Layer 4 of a small transformer language model trained on English Wikipedia (16 layers, counted from 0, width 64).
A neuron adds its activation times its output weights to the MLP's output. To switch it off is to set its activation to zero at one token and run the rest of the model.
A neuron's activation on a vector x is SiLU(gate . x) times (in . x), where the dot is the dot product.

Input weights of the MLP neurons that the questions are about. A number n stands for (n - 500) times 0.0029.
n3 gate: 388,492,558,456,418,108,625,854,608,406,650,600,436,531,497,239,524,463,528,433,431,376,654,668,401,388,417,478,383,609,370,528,308,501,368,699,352,384,366,519,467,528,151,663,659,662,473,737,611,344,654,417,322,521,269,319,657,452,369,502,613,688,412,680
n15 gate: 322,462,291,168,537,546,544,417,666,556,423,641,467,618,415,459,558,681,626,430,747,501,715,662,509,400,569,545,581,533,426,387,343,295,608,491,420,314,471,567,493,749,504,408,776,462,451,767,408,451,721,515,635,394,699,604,556,279,511,577,522,492,874,683
n55 gate: 233,591,645,641,571,619,584,134,342,542,568,579,239,718,436,631,488,344,704,740,434,632,556,556,675,489,325,633,582,509,525,785,571,634,663,402,229,612,441,816,538,259,342,566,720,506,698,581,567,615,721,596,621,492,619,517,420,29,308,383,358,350,362,496
n58 gate: 434,364,387,530,547,694,343,451,650,621,362,561,474,399,364,366,551,482,679,546,529,313,540,599,511,649,415,520,487,462,451,530,400,604,457,657,753,571,399,460,536,537,616,673,627,157,218,287,649,549,509,569,429,587,507,491,226,273,475,608,342,746,350,223
n71 gate: 428,594,640,724,312,356,725,520,621,628,353,626,348,372,573,436,461,800,732,490,407,537,508,639,320,421,455,469,610,720,679,510,534,301,390,588,730,473,394,520,411,446,494,546,409,655,394,740,533,575,979,443,140,533,462,571,568,491,266,230,676,522,501,375
n87 gate: 328,294,453,434,384,499,615,372,359,393,357,339,564,731,506,546,627,610,588,558,530,344,679,661,613,570,495,547,661,401,512,232,337,321,294,533,446,469,500,410,431,496,595,110,610,545,438,349,645,496,655,717,517,579,592,277,479,600,379,244,611,419,550,260
n112 gate: 277,233,401,799,495,431,382,583,203,294,537,377,668,556,677,304,374,456,566,543,543,502,398,799,260,340,281,511,455,658,557,430,567,456,330,372,582,477,861,563,490,386,531,445,592,456,191,650,496,362,375,507,763,493,490,410,359,518,657,512,549,531,560,531
n113 gate: 709,184,531,736,549,359,517,483,764,725,660,481,381,568,418,368,441,524,547,509,443,465,561,423,525,406,442,557,623,610,541,588,344,588,517,581,688,687,431,561,763,357,313,633,477,539,542,526,247,260,526,479,640,565,595,243,581,582,801,338,571,556,305,474
n117 gate: 406,449,239,364,357,304,353,566,494,628,561,344,626,366,675,489,368,834,469,591,601,612,691,483,582,459,728,238,414,574,502,531,516,381,405,512,625,663,555,651,599,368,623,418,553,648,225,418,443,577,589,433,745,526,475,372,494,378,652,413,478,531,665,735
n125 gate: 656,608,711,341,83,571,783,597,548,887,488,550,498,455,663,514,333,388,765,513,633,549,375,559,732,298,556,578,486,531,354,474,264,559,641,418,531,486,486,633,322,635,505,241,351,617,736,461,508,413,372,617,368,650,690,273,550,506,626,702,374,479,389,770
n127 gate: 601,592,682,609,476,579,362,81,705,355,560,391,551,574,635,451,629,530,445,368,477,568,524,881,577,424,389,401,389,297,277,649,468,468,388,439,417,725,440,578,259,397,277,700,430,553,564,414,513,231,418,474,472,554,525,493,564,508,798,490,264,492,526,642
n139 gate: 662,242,409,479,811,167,498,606,474,636,636,195,448,386,769,358,513,424,325,252,706,448,594,574,485,446,768,688,597,448,752,679,463,578,519,680,667,292,587,523,350,55,511,536,726,480,368,631,599,600,664,546,805,626,602,522,435,579,913,602,764,525,409,450
n156 gate: 389,203,676,451,524,636,590,476,937,386,453,383,555,283,592,584,505,354,613,391,832,400,625,615,383,487,583,653,527,619,606,497,533,457,542,371,385,368,634,365,607,490,650,414,649,602,377,616,160,584,612,553,674,694,369,536,407,615,523,459,619,499,685,643
n190 gate: 349,511,322,561,579,289,591,609,632,768,573,699,477,482,321,411,569,537,656,64,224,527,665,672,673,351,355,560,404,606,485,439,532,406,412,253,524,530,399,605,420,557,109,640,593,575,574,680,469,367,627,215,460,492,470,633,750,617,398,442,672,425,557,242
n191 gate: 652,389,674,641,673,345,695,557,414,840,364,597,826,596,601,330,402,478,326,456,566,652,574,721,578,222,361,508,796,430,359,738,628,698,447,408,672,603,455,690,345,382,794,775,451,484,590,761,516,845,814,538,867,267,516,382,462,476,524,751,709,507,507,710
n3 in: 535,611,443,700,302,305,378,502,577,411,699,634,345,444,362,401,725,515,670,545,710,557,304,359,458,297,592,526,472,230,624,431,454,448,342,663,435,346,624,408,342,325,512,428,453,335,379,637,648,371,520,770,647,480,593,468,455,481,594,538,472,716,533,583
n15 in: 760,549,461,172,592,501,575,566,486,640,487,438,436,524,468,550,467,677,510,286,312,679,482,564,536,457,548,540,408,442,471,368,550,567,378,703,257,327,440,427,334,469,266,496,680,591,444,547,321,452,681,389,590,491,393,492,490,508,318,360,397,346,339,592
n55 in: 355,509,307,404,587,572,421,434,625,584,256,539,702,487,694,631,371,545,516,461,727,511,488,508,399,281,568,496,601,718,451,519,385,326,571,376,521,781,581,689,564,522,739,519,239,380,629,478,465,565,550,682,275,350,540,456,656,595,276,619,395,389,893,431
n58 in: 508,432,335,394,401,791,321,252,570,470,290,476,503,372,426,493,326,479,605,510,661,408,454,640,495,643,307,774,473,192,689,456,440,587,281,646,367,555,435,473,543,557,469,622,649,373,316,378,430,648,607,582,287,320,554,563,446,417,351,718,652,699,464,165
n71 in: 290,457,433,310,446,650,441,547,394,492,241,407,397,796,474,652,539,395,569,418,318,603,423,587,632,458,333,648,325,509,323,387,725,468,463,655,647,548,494,485,406,647,636,363,845,408,743,383,327,581,225,701,720,316,850,716,341,459,565,497,456,269,444,750
n87 in: 506,565,400,457,577,549,646,683,787,531,713,599,363,395,557,388,199,526,419,415,330,551,295,592,553,464,516,383,469,716,536,624,641,363,643,506,473,363,580,393,477,282,301,546,427,627,452,688,415,582,343,389,475,481,688,588,614,526,622,654,361,594,503,788
n112 in: 341,409,494,792,571,275,328,881,429,522,548,633,563,467,588,411,556,730,574,473,268,411,430,630,454,502,641,485,493,764,615,657,549,597,387,795,336,656,707,390,656,391,453,421,469,515,450,508,712,509,690,473,565,408,596,667,511,282,636,417,487,407,517,594
n113 in: 402,650,403,436,359,425,545,607,813,281,588,643,461,576,396,534,537,379,554,298,453,581,409,710,368,420,524,303,655,361,585,766,582,608,525,550,292,510,594,598,422,530,482,389,600,494,580,673,463,478,584,734,697,570,341,663,551,616,477,439,545,312,452,794
n117 in: 597,787,488,521,566,547,710,566,599,245,363,595,590,687,678,475,363,479,486,702,427,523,580,568,448,764,575,542,514,266,475,571,637,533,703,628,419,332,611,459,618,384,375,519,410,350,526,613,521,531,477,443,361,445,503,643,583,469,628,628,660,448,293,497
n125 in: 660,604,368,480,469,567,442,741,596,434,520,424,570,372,331,426,517,753,424,578,613,131,542,503,444,476,620,503,323,702,616,518,209,405,324,774,510,331,763,253,457,251,587,621,706,495,229,605,479,521,491,419,495,481,392,595,628,473,537,361,285,618,324,561
n127 in: 372,503,260,848,535,658,586,342,532,281,501,479,374,501,417,705,391,580,421,432,323,823,339,421,424,783,427,328,681,648,430,580,622,551,386,449,295,454,423,527,396,490,691,347,594,381,529,670,329,527,654,568,727,636,399,463,447,740,285,438,596,663,383,595
n139 in: 619,464,475,210,582,585,717,422,713,443,675,483,601,560,210,941,609,385,376,570,253,332,506,558,580,538,613,295,422,458,722,560,426,467,705,481,324,450,499,410,560,217,462,642,218,632,328,572,814,671,424,495,666,607,109,752,416,466,460,400,396,439,360,377
n156 in: 650,534,622,439,566,503,517,670,692,658,617,565,656,619,777,689,562,509,603,236,737,432,439,514,486,402,557,606,516,546,535,431,777,480,426,420,628,512,639,429,467,389,449,555,521,730,424,377,263,484,627,646,498,598,428,732,392,829,477,424,567,551,650,341
n190 in: 588,406,551,509,369,523,589,619,635,480,467,462,155,732,747,428,442,577,450,487,449,674,611,384,753,337,491,468,678,345,267,501,372,324,573,688,462,237,455,625,415,360,578,626,495,562,541,407,371,654,469,731,441,619,471,336,407,557,490,186,417,480,767,365
n191 in: 524,575,616,481,402,379,396,287,479,477,868,619,580,629,546,584,621,352,433,325,726,683,457,366,521,519,473,711,351,379,614,224,547,417,565,493,508,604,348,529,828,796,703,512,804,547,673,401,386,417,289,391,432,645,670,502,453,607,397,660,670,278,519,450

Output weights of the MLP neurons that the questions are about. A number n stands for (n - 500) times 0.0023.
n3: 716,561,299,692,491,453,753,433,614,496,436,557,460,788,379,543,526,547,621,451,535,632,292,926,598,447,653,486,620,597,387,696,331,508,534,639,478,818,574,450,577,584,611,297,203,663,608,684,362,527,535,476,656,337,551,433,668,249,384,550,416,491,334,626
n15: 218,528,534,417,362,639,418,521,655,547,618,154,531,638,457,432,591,642,518,452,924,273,656,662,474,471,568,464,262,775,471,349,380,439,436,245,666,279,383,710,810,608,482,323,352,577,365,573,512,593,616,348,637,625,513,538,418,583,648,437,554,298,728,380
n55: 279,523,480,672,437,722,301,490,399,684,580,309,422,336,701,613,466,530,367,790,631,630,765,453,434,136,307,891,729,318,454,523,538,469,599,597,473,522,472,713,503,282,93,373,369,446,388,551,261,522,675,505,285,568,582,540,448,440,482,455,173,360,622,742
n58: 771,398,538,630,811,263,519,644,534,400,378,363,510,816,469,595,516,443,691,372,360,599,912,409,529,476,624,68,508,409,361,506,425,588,410,555,582,602,375,395,335,416,621,330,494,326,804,296,185,753,420,591,595,512,431,414,485,408,732,214,370,569,414,268
n71: 191,498,504,671,427,732,675,392,251,543,571,384,419,817,458,491,290,413,168,241,786,442,649,540,409,583,482,574,634,254,604,288,373,443,395,465,669,349,479,576,449,469,491,871,492,700,514,561,639,602,445,749,773,796,260,597,762,683,462,732,597,475,389,291
n87: 375,476,363,406,769,885,812,405,455,643,502,777,728,608,123,443,271,678,509,334,214,475,393,628,516,303,450,341,602,409,596,348,323,283,557,526,458,475,463,493,314,735,479,204,615,435,408,668,579,519,366,707,564,419,703,597,486,286,454,316,797,686,441,571
n112: 504,804,434,668,494,142,528,378,464,165,563,229,629,407,500,295,604,294,306,415,716,475,500,446,689,645,672,556,479,638,314,524,710,355,641,307,307,717,900,522,498,488,673,327,505,335,301,744,642,530,174,392,479,320,696,490,463,527,367,591,649,803,214,417
n113: 696,364,682,826,253,440,741,520,856,448,723,605,328,773,580,592,569,448,291,529,538,585,341,425,697,466,297,568,801,438,471,423,489,440,518,613,520,595,740,210,412,542,343,665,229,599,430,597,532,348,417,557,731,330,336,723,815,588,655,494,383,380,395,684
n117: 493,367,259,489,724,305,659,363,536,632,597,534,469,383,368,540,872,409,555,386,368,618,324,363,338,414,384,676,388,486,519,481,343,409,289,248,477,535,328,398,564,401,306,571,602,324,371,611,413,620,568,501,432,493,398,500,462,756,681,591,309,810,414,666
n125: 410,768,494,848,281,596,543,666,208,448,480,330,710,602,386,535,477,613,513,267,488,634,492,521,578,512,337,681,695,564,191,610,217,874,420,801,273,526,798,500,620,340,450,462,589,421,533,516,466,540,552,803,543,564,873,270,312,414,563,494,563,214,553,434
n127: 411,473,763,397,437,723,527,330,443,708,368,464,609,716,523,248,607,560,646,304,826,544,677,779,562,566,343,393,709,439,240,606,341,344,436,406,455,656,599,615,128,761,326,544,430,743,213,448,625,462,465,518,590,684,662,264,647,469,514,382,416,619,405,480
n139: 502,658,492,733,270,447,207,795,609,502,702,431,322,618,869,874,607,469,459,693,692,507,433,231,444,387,245,612,522,152,172,773,512,622,238,524,582,601,664,490,559,793,422,495,708,562,697,238,348,683,222,394,873,650,438,493,516,617,533,301,419,479,586,284
n156: 444,563,208,650,450,448,413,729,357,373,772,542,701,736,540,352,525,716,370,656,975,286,518,556,421,295,435,397,665,548,330,385,536,226,488,632,417,510,655,657,647,541,707,525,302,385,274,445,341,251,443,605,487,503,635,737,550,526,541,259,689,391,374,389
n190: 385,415,265,412,791,380,574,470,563,796,473,512,755,248,74,466,498,253,429,636,539,461,721,538,470,622,682,713,259,484,671,460,721,523,385,155,814,360,652,364,750,720,462,492,643,517,598,560,389,186,399,411,638,571,453,583,448,526,223,641,469,402,349,471
n191: 529,271,434,507,891,513,569,353,515,612,235,602,546,528,377,610,590,468,445,524,264,849,197,589,309,460,705,474,460,539,729,483,473,470,539,748,381,912,531,526,664,682,339,431,469,552,498,491,492,357,641,529,641,33,233,340,962,729,611,218,453,383,305,691

Each question names a token from some text and the token that comes next. It shows the vector x that enters the MLP there. A number n stands for (n - 500) times 0.0033.

Then comes g, the gradient of the next token's log-probability with respect to the MLP's output, scaled to length 1. A neuron's effect is roughly proportional to its activation times (output weights . g). A number n stands for (n - 500) times 0.001.

" c", then "ord"
x: 570,620,543,425,689,451,480,547,579,427,442,508,575,479,441,567,372,332,393,493,403,434,397,87,609,574,509,507,535,549,366,480,522,590,582,565,449,605,642,467,275,427,398,469,548,586,381,394,555,543,474,540,440,359,504,447,387,690,414,469,529,480,477,395
g: 540,506,612,555,346,506,393,713,341,377,522,393,804,382,404,377,557,138,479,442,471,484,607,647,659,695,469,716,390,504,787,571,473,562,567,419,503,513,537,375,516,583,499,445,744,569,741,459,589,545,520,427,475,383,431,401,638,371,424,620,348,673,372,491
Which neuron, switched off, lowers the next token's probability most? n156

" L", then "akes"
x: 579,636,610,483,550,517,493,667,528,447,571,483,586,248,391,428,448,353,410,572,467,485,535,348,512,464,563,385,469,606,462,514,499,559,702,499,466,714,473,503,263,415,340,476,654,593,474,295,519,515,495,633,426,504,584,591,605,698,556,511,560,643,544,421
g: 692,661,512,574,285,547,613,378,502,665,524,344,137,456,617,388,368,533,371,376,621,175,426,476,453,468,515,461,598,528,566,471,586,614,357,603,604,367,379,449,528,391,479,553,600,379,473,584,373,546,774,611,388,590,410,629,305,723,371,476,374,533,426,652
Which two neurons, each switched off alone, lower its probability most, in order? n87, n71

"iss", then "es"
x: 581,609,643,386,562,393,507,663,468,251,402,504,574,449,510,510,409,538,370,589,451,422,586,310,548,407,428,575,551,529,519,494,691,378,521,527,301,696,557,744,595,654,469,468,578,534,475,502,354,352,315,524,502,476,558,701,571,575,492,404,586,565,586,735
g: 311,196,564,365,364,613,316,499,360,575,512,394,672,609,439,530,400,492,715,520,596,584,501,268,700,560,603,656,514,464,454,425,432,471,422,506,357,420,484,434,370,522,264,689,513,443,488,551,371,385,571,761,711,701,687,544,632,419,535,538,372,401,330,350
Which neuron, switched off, raises the next token's probability most? n71

" to", then " report"
x: 497,585,518,538,363,363,526,314,583,449,501,447,500,445,338,481,340,506,468,395,674,504,794,365,537,505,413,554,594,690,534,569,764,568,638,498,442,638,543,522,421,592,590,396,564,656,548,370,612,567,394,591,524,426,498,465,378,578,638,485,527,677,478,503
g: 316,441,695,439,562,579,341,416,606,488,727,758,386,518,773,364,143,401,497,640,485,377,591,536,585,385,654,486,460,574,435,255,482,517,366,507,475,570,571,736,441,416,570,614,396,532,536,395,336,711,512,560,563,566,439,444,727,501,633,365,398,582,605,461
Which two neurons, each switched off alone, lower its probability most, in order? n117, n125

"ly", then "ing"
x: 512,542,552,473,606,374,415,424,616,321,593,519,554,440,385,533,425,591,661,526,414,336,803,390,435,399,541,443,653,617,565,350,677,481,403,527,420,770,470,548,403,656,493,521,561,469,440,476,499,610,644,449,552,448,501,522,508,581,536,724,489,713,584,447
g: 689,602,697,621,576,658,526,482,378,340,436,418,268,388,619,307,664,659,620,444,395,460,395,591,678,533,757,587,543,562,592,570,364,670,605,541,420,500,587,764,610,597,454,636,659,529,574,629,310,528,624,607,507,628,444,349,747,530,578,320,519,638,608,528
Which neuron, switched off, lowers the next token's probability most? n190

" and", then " has"
x: 585,675,432,606,541,521,460,465,620,500,557,457,508,432,392,508,447,503,562,476,579,428,870,327,589,399,333,510,531,836,486,505,611,311,563,516,439,644,487,501,388,620,466,477,530,606,465,386,590,572,427,555,513,389,472,499,408,568,574,575,508,610,421,397
g: 546,559,671,365,412,627,664,597,282,395,574,645,599,587,655,368,498,836,531,627,394,415,641,585,369,263,393,225,476,510,659,413,702,563,479,425,359,435,465,266,506,368,567,376,672,476,454,542,507,575,683,486,455,562,555,682,379,481,540,588,349,367,452,348
Which two neurons, each switched off alone, lower its probability most, in order? n190, n113

"reat", then " L"
x: 703,492,555,360,526,419,364,391,650,457,375,383,557,603,306,590,634,484,420,500,445,373,566,516,407,222,497,442,570,587,405,574,745,446,474,614,370,575,464,607,486,589,524,265,619,492,443,315,498,545,315,519,491,443,565,464,374,566,491,499,404,451,434,571
g: 605,516,334,704,471,639,238,414,263,597,476,463,324,427,441,249,573,614,394,585,273,493,618,390,635,445,456,504,528,378,554,590,591,679,380,372,332,611,432,492,485,340,455,341,363,572,560,570,347,697,229,399,569,714,378,531,490,632,432,319,500,536,535,630
Which neuron, switched off, lowers the next token's probability most? n127

"qu", then "ences"
x: 528,593,502,618,384,398,530,559,375,445,479,422,377,415,425,493,497,442,364,420,516,578,494,381,540,237,507,564,571,714,562,650,600,427,538,713,373,394,441,660,556,477,474,603,682,532,529,502,442,513,423,761,440,434,532,661,660,595,371,606,478,549,403,426
g: 741,528,482,261,453,416,598,513,621,533,529,405,555,523,381,328,589,573,269,240,275,576,447,411,482,495,488,431,305,337,514,478,716,543,401,654,730,418,602,450,272,474,468,446,276,564,572,450,365,485,644,693,541,474,820,461,635,536,568,374,392,444,409,468
Which neuron, switched off, raises the next token's probability most? n55

" ent", then "ire"
x: 489,466,485,485,497,512,483,523,679,287,443,462,608,473,501,640,270,421,457,448,551,492,514,244,604,499,549,393,603,568,521,472,436,538,538,685,316,509,472,571,460,515,420,332,645,663,644,446,578,555,213,625,398,406,440,577,326,641,433,493,520,546,381,395
g: 553,393,613,614,476,531,332,771,379,519,568,406,302,530,723,518,710,503,609,399,465,771,417,473,554,557,412,285,570,632,476,384,531,502,665,498,625,436,622,846,330,293,535,588,588,456,492,632,672,730,486,387,598,651,529,371,567,657,412,448,542,479,626,499
Which neuron, switched off, lowers the next token's probability most? n190

"ull", then "ally"
x: 640,579,475,452,426,259,442,629,501,402,538,328,516,372,540,576,399,329,365,565,431,344,537,493,519,395,455,378,533,431,548,472,781,503,443,501,554,656,514,529,400,570,503,317,534,348,437,377,692,515,351,381,286,433,359,512,591,541,467,420,487,530,565,584
g: 285,456,392,599,430,414,387,557,544,588,248,601,434,422,534,432,709,619,485,553,244,640,358,166,478,339,488,661,499,547,604,499,636,621,636,395,414,465,633,608,618,370,516,369,583,538,354,436,597,520,724,584,526,770,656,383,628,424,489,457,432,505,244,554
Which neuron, switched off, raises the next token's probability most? n58

"ult", then "\n\n"
x: 653,669,511,527,375,351,514,594,540,437,452,364,576,418,271,580,504,635,454,653,600,498,564,313,356,389,485,359,464,568,661,498,535,379,600,568,619,561,552,561,514,268,441,474,531,625,525,406,414,644,426,586,536,509,421,633,650,530,422,329,341,619,461,536
g: 392,570,279,431,481,496,399,613,535,482,512,469,423,415,555,415,672,917,550,452,505,452,528,455,418,606,419,304,608,399,542,797,552,681,471,394,483,557,355,504,668,422,414,416,512,461,239,701,548,591,636,611,567,546,156,560,467,510,620,413,614,496,644,686
Which neuron, switched off, raises the next token's probability most? n117

"ange", then " his"
x: 554,629,467,517,459,490,489,797,334,418,521,397,495,307,400,381,303,544,414,666,389,598,588,480,512,380,457,430,582,579,545,494,761,383,506,456,459,705,551,512,574,407,515,309,514,427,562,357,566,447,433,426,395,350,590,601,363,533,584,612,411,594,354,552
g: 627,448,404,653,486,477,461,333,705,600,432,404,518,551,265,389,536,462,561,518,543,414,540,651,559,508,625,523,680,374,773,778,295,634,457,251,450,606,540,584,417,691,520,353,589,633,476,772,615,667,398,444,638,395,517,364,594,368,376,432,648,637,542,635
Which neuron, switched off, raises the next token's probability most? n87

" French", then " and"
x: 487,615,444,460,341,374,437,457,487,355,585,344,611,391,401,623,328,424,220,518,607,476,690,323,375,501,574,385,559,601,472,344,651,356,567,611,403,702,592,504,505,450,412,376,475,608,488,400,517,592,362,509,510,433,516,509,471,634,615,640,435,506,492,480
g: 312,603,713,479,378,387,712,708,454,391,461,436,500,499,615,494,541,726,466,523,328,591,474,431,353,447,532,248,337,485,599,279,465,530,388,693,318,386,563,580,639,362,417,364,435,646,670,596,387,747,444,569,461,621,579,619,506,733,597,446,587,702,629,529
Which neuron, switched off, raises the next token's probability most? n190

"ire", then " state"
x: 529,518,493,416,538,382,446,483,582,394,394,391,470,612,432,611,477,496,361,529,456,574,570,371,418,439,414,410,574,550,333,316,665,488,647,583,237,781,355,498,487,572,428,305,449,694,448,545,313,505,431,489,408,365,414,708,501,613,484,492,322,507,567,381
g: 491,459,552,665,515,473,623,639,358,375,561,342,607,698,381,433,528,302,529,274,319,581,654,509,513,557,385,559,567,350,610,682,508,457,352,430,449,415,235,587,826,678,322,384,616,435,528,290,444,352,377,387,462,599,469,578,610,575,311,595,560,596,592,686
Which neuron, switched off, raises the next token's probability most? n71

"ar", then "ass"
x: 662,525,581,643,640,416,231,472,572,527,484,542,512,594,605,665,313,610,383,532,355,513,463,418,468,487,494,347,592,498,498,531,498,549,510,381,169,569,397,477,486,620,506,465,530,203,512,476,583,616,415,616,419,573,523,378,499,577,545,649,554,676,567,368
g: 401,512,290,606,411,462,490,556,481,516,412,485,314,416,709,650,573,512,381,594,632,412,389,355,452,912,536,460,475,392,451,468,569,492,447,577,646,333,599,403,684,742,537,645,414,476,444,775,281,647,384,680,492,618,560,610,467,467,499,295,494,442,391,302
Which neuron, switched off, lowers the next token's probability most? n71

"os", then "a"
x: 500,658,576,565,414,299,492,340,446,396,557,372,607,369,400,641,474,484,553,536,401,671,630,285,429,434,567,489,427,598,494,442,594,510,456,617,489,441,481,469,524,586,298,553,446,575,706,408,338,611,394,514,568,373,530,585,635,607,575,557,475,660,400,418
g: 481,322,508,432,370,540,447,557,478,265,446,404,689,569,547,462,496,615,365,665,615,716,324,389,699,429,700,733,392,423,566,571,508,758,429,507,392,670,597,559,714,595,425,505,518,570,312,456,389,471,647,541,337,496,424,456,789,368,405,520,738,538,388,639
Which neuron, switched off, raises the next token's probability most? n191

"l", then "ot"
x: 571,513,511,668,618,446,422,662,344,405,458,539,407,462,420,504,409,324,370,655,482,470,348,411,769,619,379,272,561,489,432,630,476,578,631,428,502,579,599,470,410,509,439,414,620,499,247,312,444,459,495,580,535,555,521,478,576,599,452,495,463,712,422,378
g: 479,609,576,247,467,599,556,600,520,256,551,396,554,547,474,453,592,662,454,607,550,748,691,547,777,531,309,577,438,614,463,486,608,507,417,690,604,282,501,698,550,399,410,269,512,482,762,497,537,513,304,484,442,630,491,527,252,706,619,524,426,568,475,309
Which neuron, switched off, raises the next token's probability most? n191

"o", then " \""
x: 547,682,546,408,233,414,475,453,567,458,496,478,589,443,420,367,441,459,563,732,448,509,522,441,563,633,506,331,548,540,504,501,412,491,547,469,142,399,500,512,233,558,519,447,592,383,549,309,496,483,322,570,481,411,524,413,619,681,504,628,405,466,474,451
g: 667,255,578,324,475,474,341,413,458,417,661,634,232,571,637,644,434,625,420,696,711,473,845,656,521,453,386,623,518,511,364,419,483,530,514,390,750,553,443,612,564,554,599,437,463,510,586,644,519,422,354,498,635,492,533,489,466,519,525,447,556,865,333,516
Which neuron, switched off, lowers the next token's probability most? n156

"s", then "en"
x: 594,447,626,488,471,308,446,494,521,400,486,563,617,365,498,502,387,496,588,574,390,601,750,229,633,478,506,306,590,594,518,459,664,179,520,414,480,512,536,572,346,505,504,532,560,481,669,536,397,561,470,490,540,488,463,625,634,581,454,478,467,564,634,548
g: 572,318,600,473,375,548,536,537,383,235,447,467,638,694,464,434,447,363,586,323,623,471,590,520,390,541,448,404,450,510,550,302,438,617,359,345,70,379,508,563,692,500,770,489,665,487,357,483,538,314,613,375,409,497,208,564,469,415,487,497,541,517,596,645
Which neuron, switched off, lowers the next token's probability most? n55

" f", then "ace"
x: 548,500,432,580,611,538,451,646,675,297,359,537,571,380,423,415,404,351,398,502,523,523,497,162,475,532,485,392,574,605,513,520,602,460,711,570,451,531,493,562,471,488,527,327,601,574,501,479,624,459,418,609,385,481,524,690,447,751,492,542,529,473,446,546
g: 714,482,262,387,446,355,298,374,466,758,340,483,380,652,638,254,509,412,536,503,529,267,422,396,416,559,598,299,473,404,425,447,526,337,495,380,460,316,554,497,640,540,456,538,571,495,297,394,539,603,537,549,644,606,498,432,502,525,114,369,683,626,531,462
Which two neurons, each switched off alone, lower its probability most, in order? n113, n55

" long", then "-t"
x: 585,680,589,350,461,480,540,675,637,208,516,473,474,255,488,601,300,491,443,532,574,413,724,342,557,346,441,380,618,615,435,365,741,508,584,616,400,524,558,612,468,496,488,543,569,560,410,468,617,468,364,506,357,394,502,364,441,521,497,484,443,556,553,519
g: 465,465,526,515,664,668,587,544,524,584,555,439,682,361,530,437,497,428,428,588,286,501,563,484,660,370,481,519,466,440,408,746,894,635,590,260,463,494,540,636,504,522,316,156,426,576,389,566,458,353,582,458,635,489,629,404,576,306,503,731,365,554,309,437
Which neuron, switched off, raises the next token's probability most? n190

" m", then "uch"
x: 619,833,527,521,802,457,402,656,573,350,353,593,448,372,434,519,369,342,410,525,529,602,534,205,636,527,477,431,614,518,537,558,522,431,595,705,497,596,444,432,456,412,433,531,623,505,558,461,548,501,566,557,438,437,475,537,563,672,441,641,585,452,494,485
g: 612,368,329,342,706,522,467,580,478,619,471,743,455,460,511,662,551,439,773,356,700,707,551,601,557,593,672,414,497,538,479,475,431,396,440,387,537,475,570,447,603,522,279,479,573,331,792,512,403,501,352,369,662,510,319,374,582,367,430,734,457,519,781,546
Which neuron, switched off, raises the next token's probability most? n117

"ul", then "ly"
x: 564,461,498,597,710,360,356,570,612,331,341,393,511,450,514,570,298,563,501,571,426,425,319,402,382,305,376,334,506,453,443,560,483,764,521,477,331,420,561,531,473,698,387,431,528,536,499,421,583,515,534,687,550,515,678,511,505,596,668,576,573,636,630,414
g: 492,367,719,284,417,418,770,600,581,350,234,514,476,561,418,574,396,523,389,559,662,652,530,649,338,233,541,544,354,635,401,545,490,488,583,349,562,700,490,443,555,338,510,412,791,547,457,569,519,571,257,362,488,423,529,508,485,548,338,587,633,656,678,620
Which neuron, switched off, lowers the next token's probability most? n112

" is", then " in"
x: 570,579,472,547,467,408,394,331,576,385,510,664,459,496,497,482,326,617,538,635,548,513,744,305,589,498,523,435,625,578,622,512,642,307,523,569,552,744,583,548,302,595,362,426,492,423,390,510,431,657,443,351,439,399,475,590,596,582,659,501,626,539,470,524
g: 689,608,666,425,595,483,615,851,377,737,534,485,638,410,466,278,621,627,384,526,498,391,626,434,183,511,331,471,323,641,585,432,502,539,582,598,518,524,568,585,517,497,514,435,570,488,429,360,421,752,645,582,430,514,562,657,539,443,592,562,375,485,811,332
Which neuron, switched off, lowers the next token's probability most? n71

" S", then "o"
x: 531,580,455,436,531,524,453,514,511,482,515,573,645,379,452,366,367,415,469,645,449,521,579,118,602,471,625,367,536,586,489,538,477,487,632,578,457,677,386,416,342,508,353,436,621,550,609,464,590,568,505,609,513,428,489,481,571,693,472,568,622,509,635,551
g: 374,668,270,885,409,450,809,641,414,570,435,341,550,379,327,594,406,545,200,564,485,371,263,460,367,460,439,578,452,517,436,618,760,350,574,524,553,440,548,598,620,513,589,580,607,615,499,425,508,586,543,592,395,552,568,361,505,568,464,666,349,555,452,603
Which neuron, switched off, raises the next token's probability most? n58

" of", then " wh"
x: 557,625,450,519,606,372,459,343,531,489,577,466,559,612,285,629,387,473,617,606,597,432,726,423,555,621,499,512,644,674,510,573,723,322,662,455,430,519,550,478,352,464,545,435,623,537,410,466,498,569,396,588,400,310,497,431,509,581,590,528,563,545,523,477
g: 506,576,606,677,720,750,397,427,427,338,401,560,472,534,559,605,657,492,441,649,517,308,499,460,488,471,718,520,643,631,385,170,489,355,514,676,616,318,544,623,475,416,236,498,338,328,372,517,434,625,357,782,473,467,558,489,600,346,420,392,595,516,429,594
Which neuron, switched off, lowers the next token's probability most? n55

" K", then "el"
x: 531,647,484,396,484,596,480,687,567,442,522,420,605,235,498,512,429,373,273,573,495,450,656,235,620,473,514,417,532,564,483,475,532,568,546,581,433,557,397,375,343,560,248,482,680,540,638,481,460,505,423,583,365,441,479,468,559,650,591,571,547,544,468,490
g: 602,400,708,427,318,481,636,536,341,577,464,463,422,517,659,400,244,362,641,434,666,500,367,455,580,482,545,394,603,339,588,749,595,271,279,610,504,379,264,641,522,624,578,358,664,507,388,674,436,501,419,563,488,666,303,650,560,563,646,456,638,390,672,511
Which neuron, switched off, raises the next token's probability most? n125

" By", then " me"
x: 559,431,499,330,388,293,586,547,560,449,525,497,567,510,444,458,384,386,391,529,581,471,672,313,618,412,467,392,540,516,504,443,506,538,685,409,383,682,491,452,334,445,460,158,645,468,484,420,570,547,192,567,557,460,451,503,391,594,679,587,537,504,473,531
g: 504,554,439,443,432,412,298,337,351,487,574,371,451,411,558,414,323,550,373,444,565,335,611,321,452,656,421,404,385,687,547,102,401,433,404,666,634,508,530,395,336,360,558,586,448,436,634,347,378,455,570,456,309,803,359,498,431,476,604,559,367,692,383,635
Which neuron, switched off, lowers the next token's probability most? n125

"th", then "on"
x: 609,499,565,313,588,276,476,433,350,500,397,567,508,397,339,557,352,450,379,466,473,493,405,365,489,587,436,304,537,567,457,453,729,578,479,605,453,551,554,575,514,516,386,554,494,540,511,413,332,645,453,459,302,483,408,673,514,534,443,669,270,593,404,389
g: 682,549,534,421,454,528,666,546,384,527,778,560,526,543,735,675,527,556,463,131,525,628,559,261,745,499,443,672,364,475,726,688,507,573,308,447,609,626,483,602,617,624,516,367,536,409,720,480,436,466,328,437,471,561,414,493,697,325,408,495,426,487,468,504
Which neuron, switched off, raises the next token's probability most? n139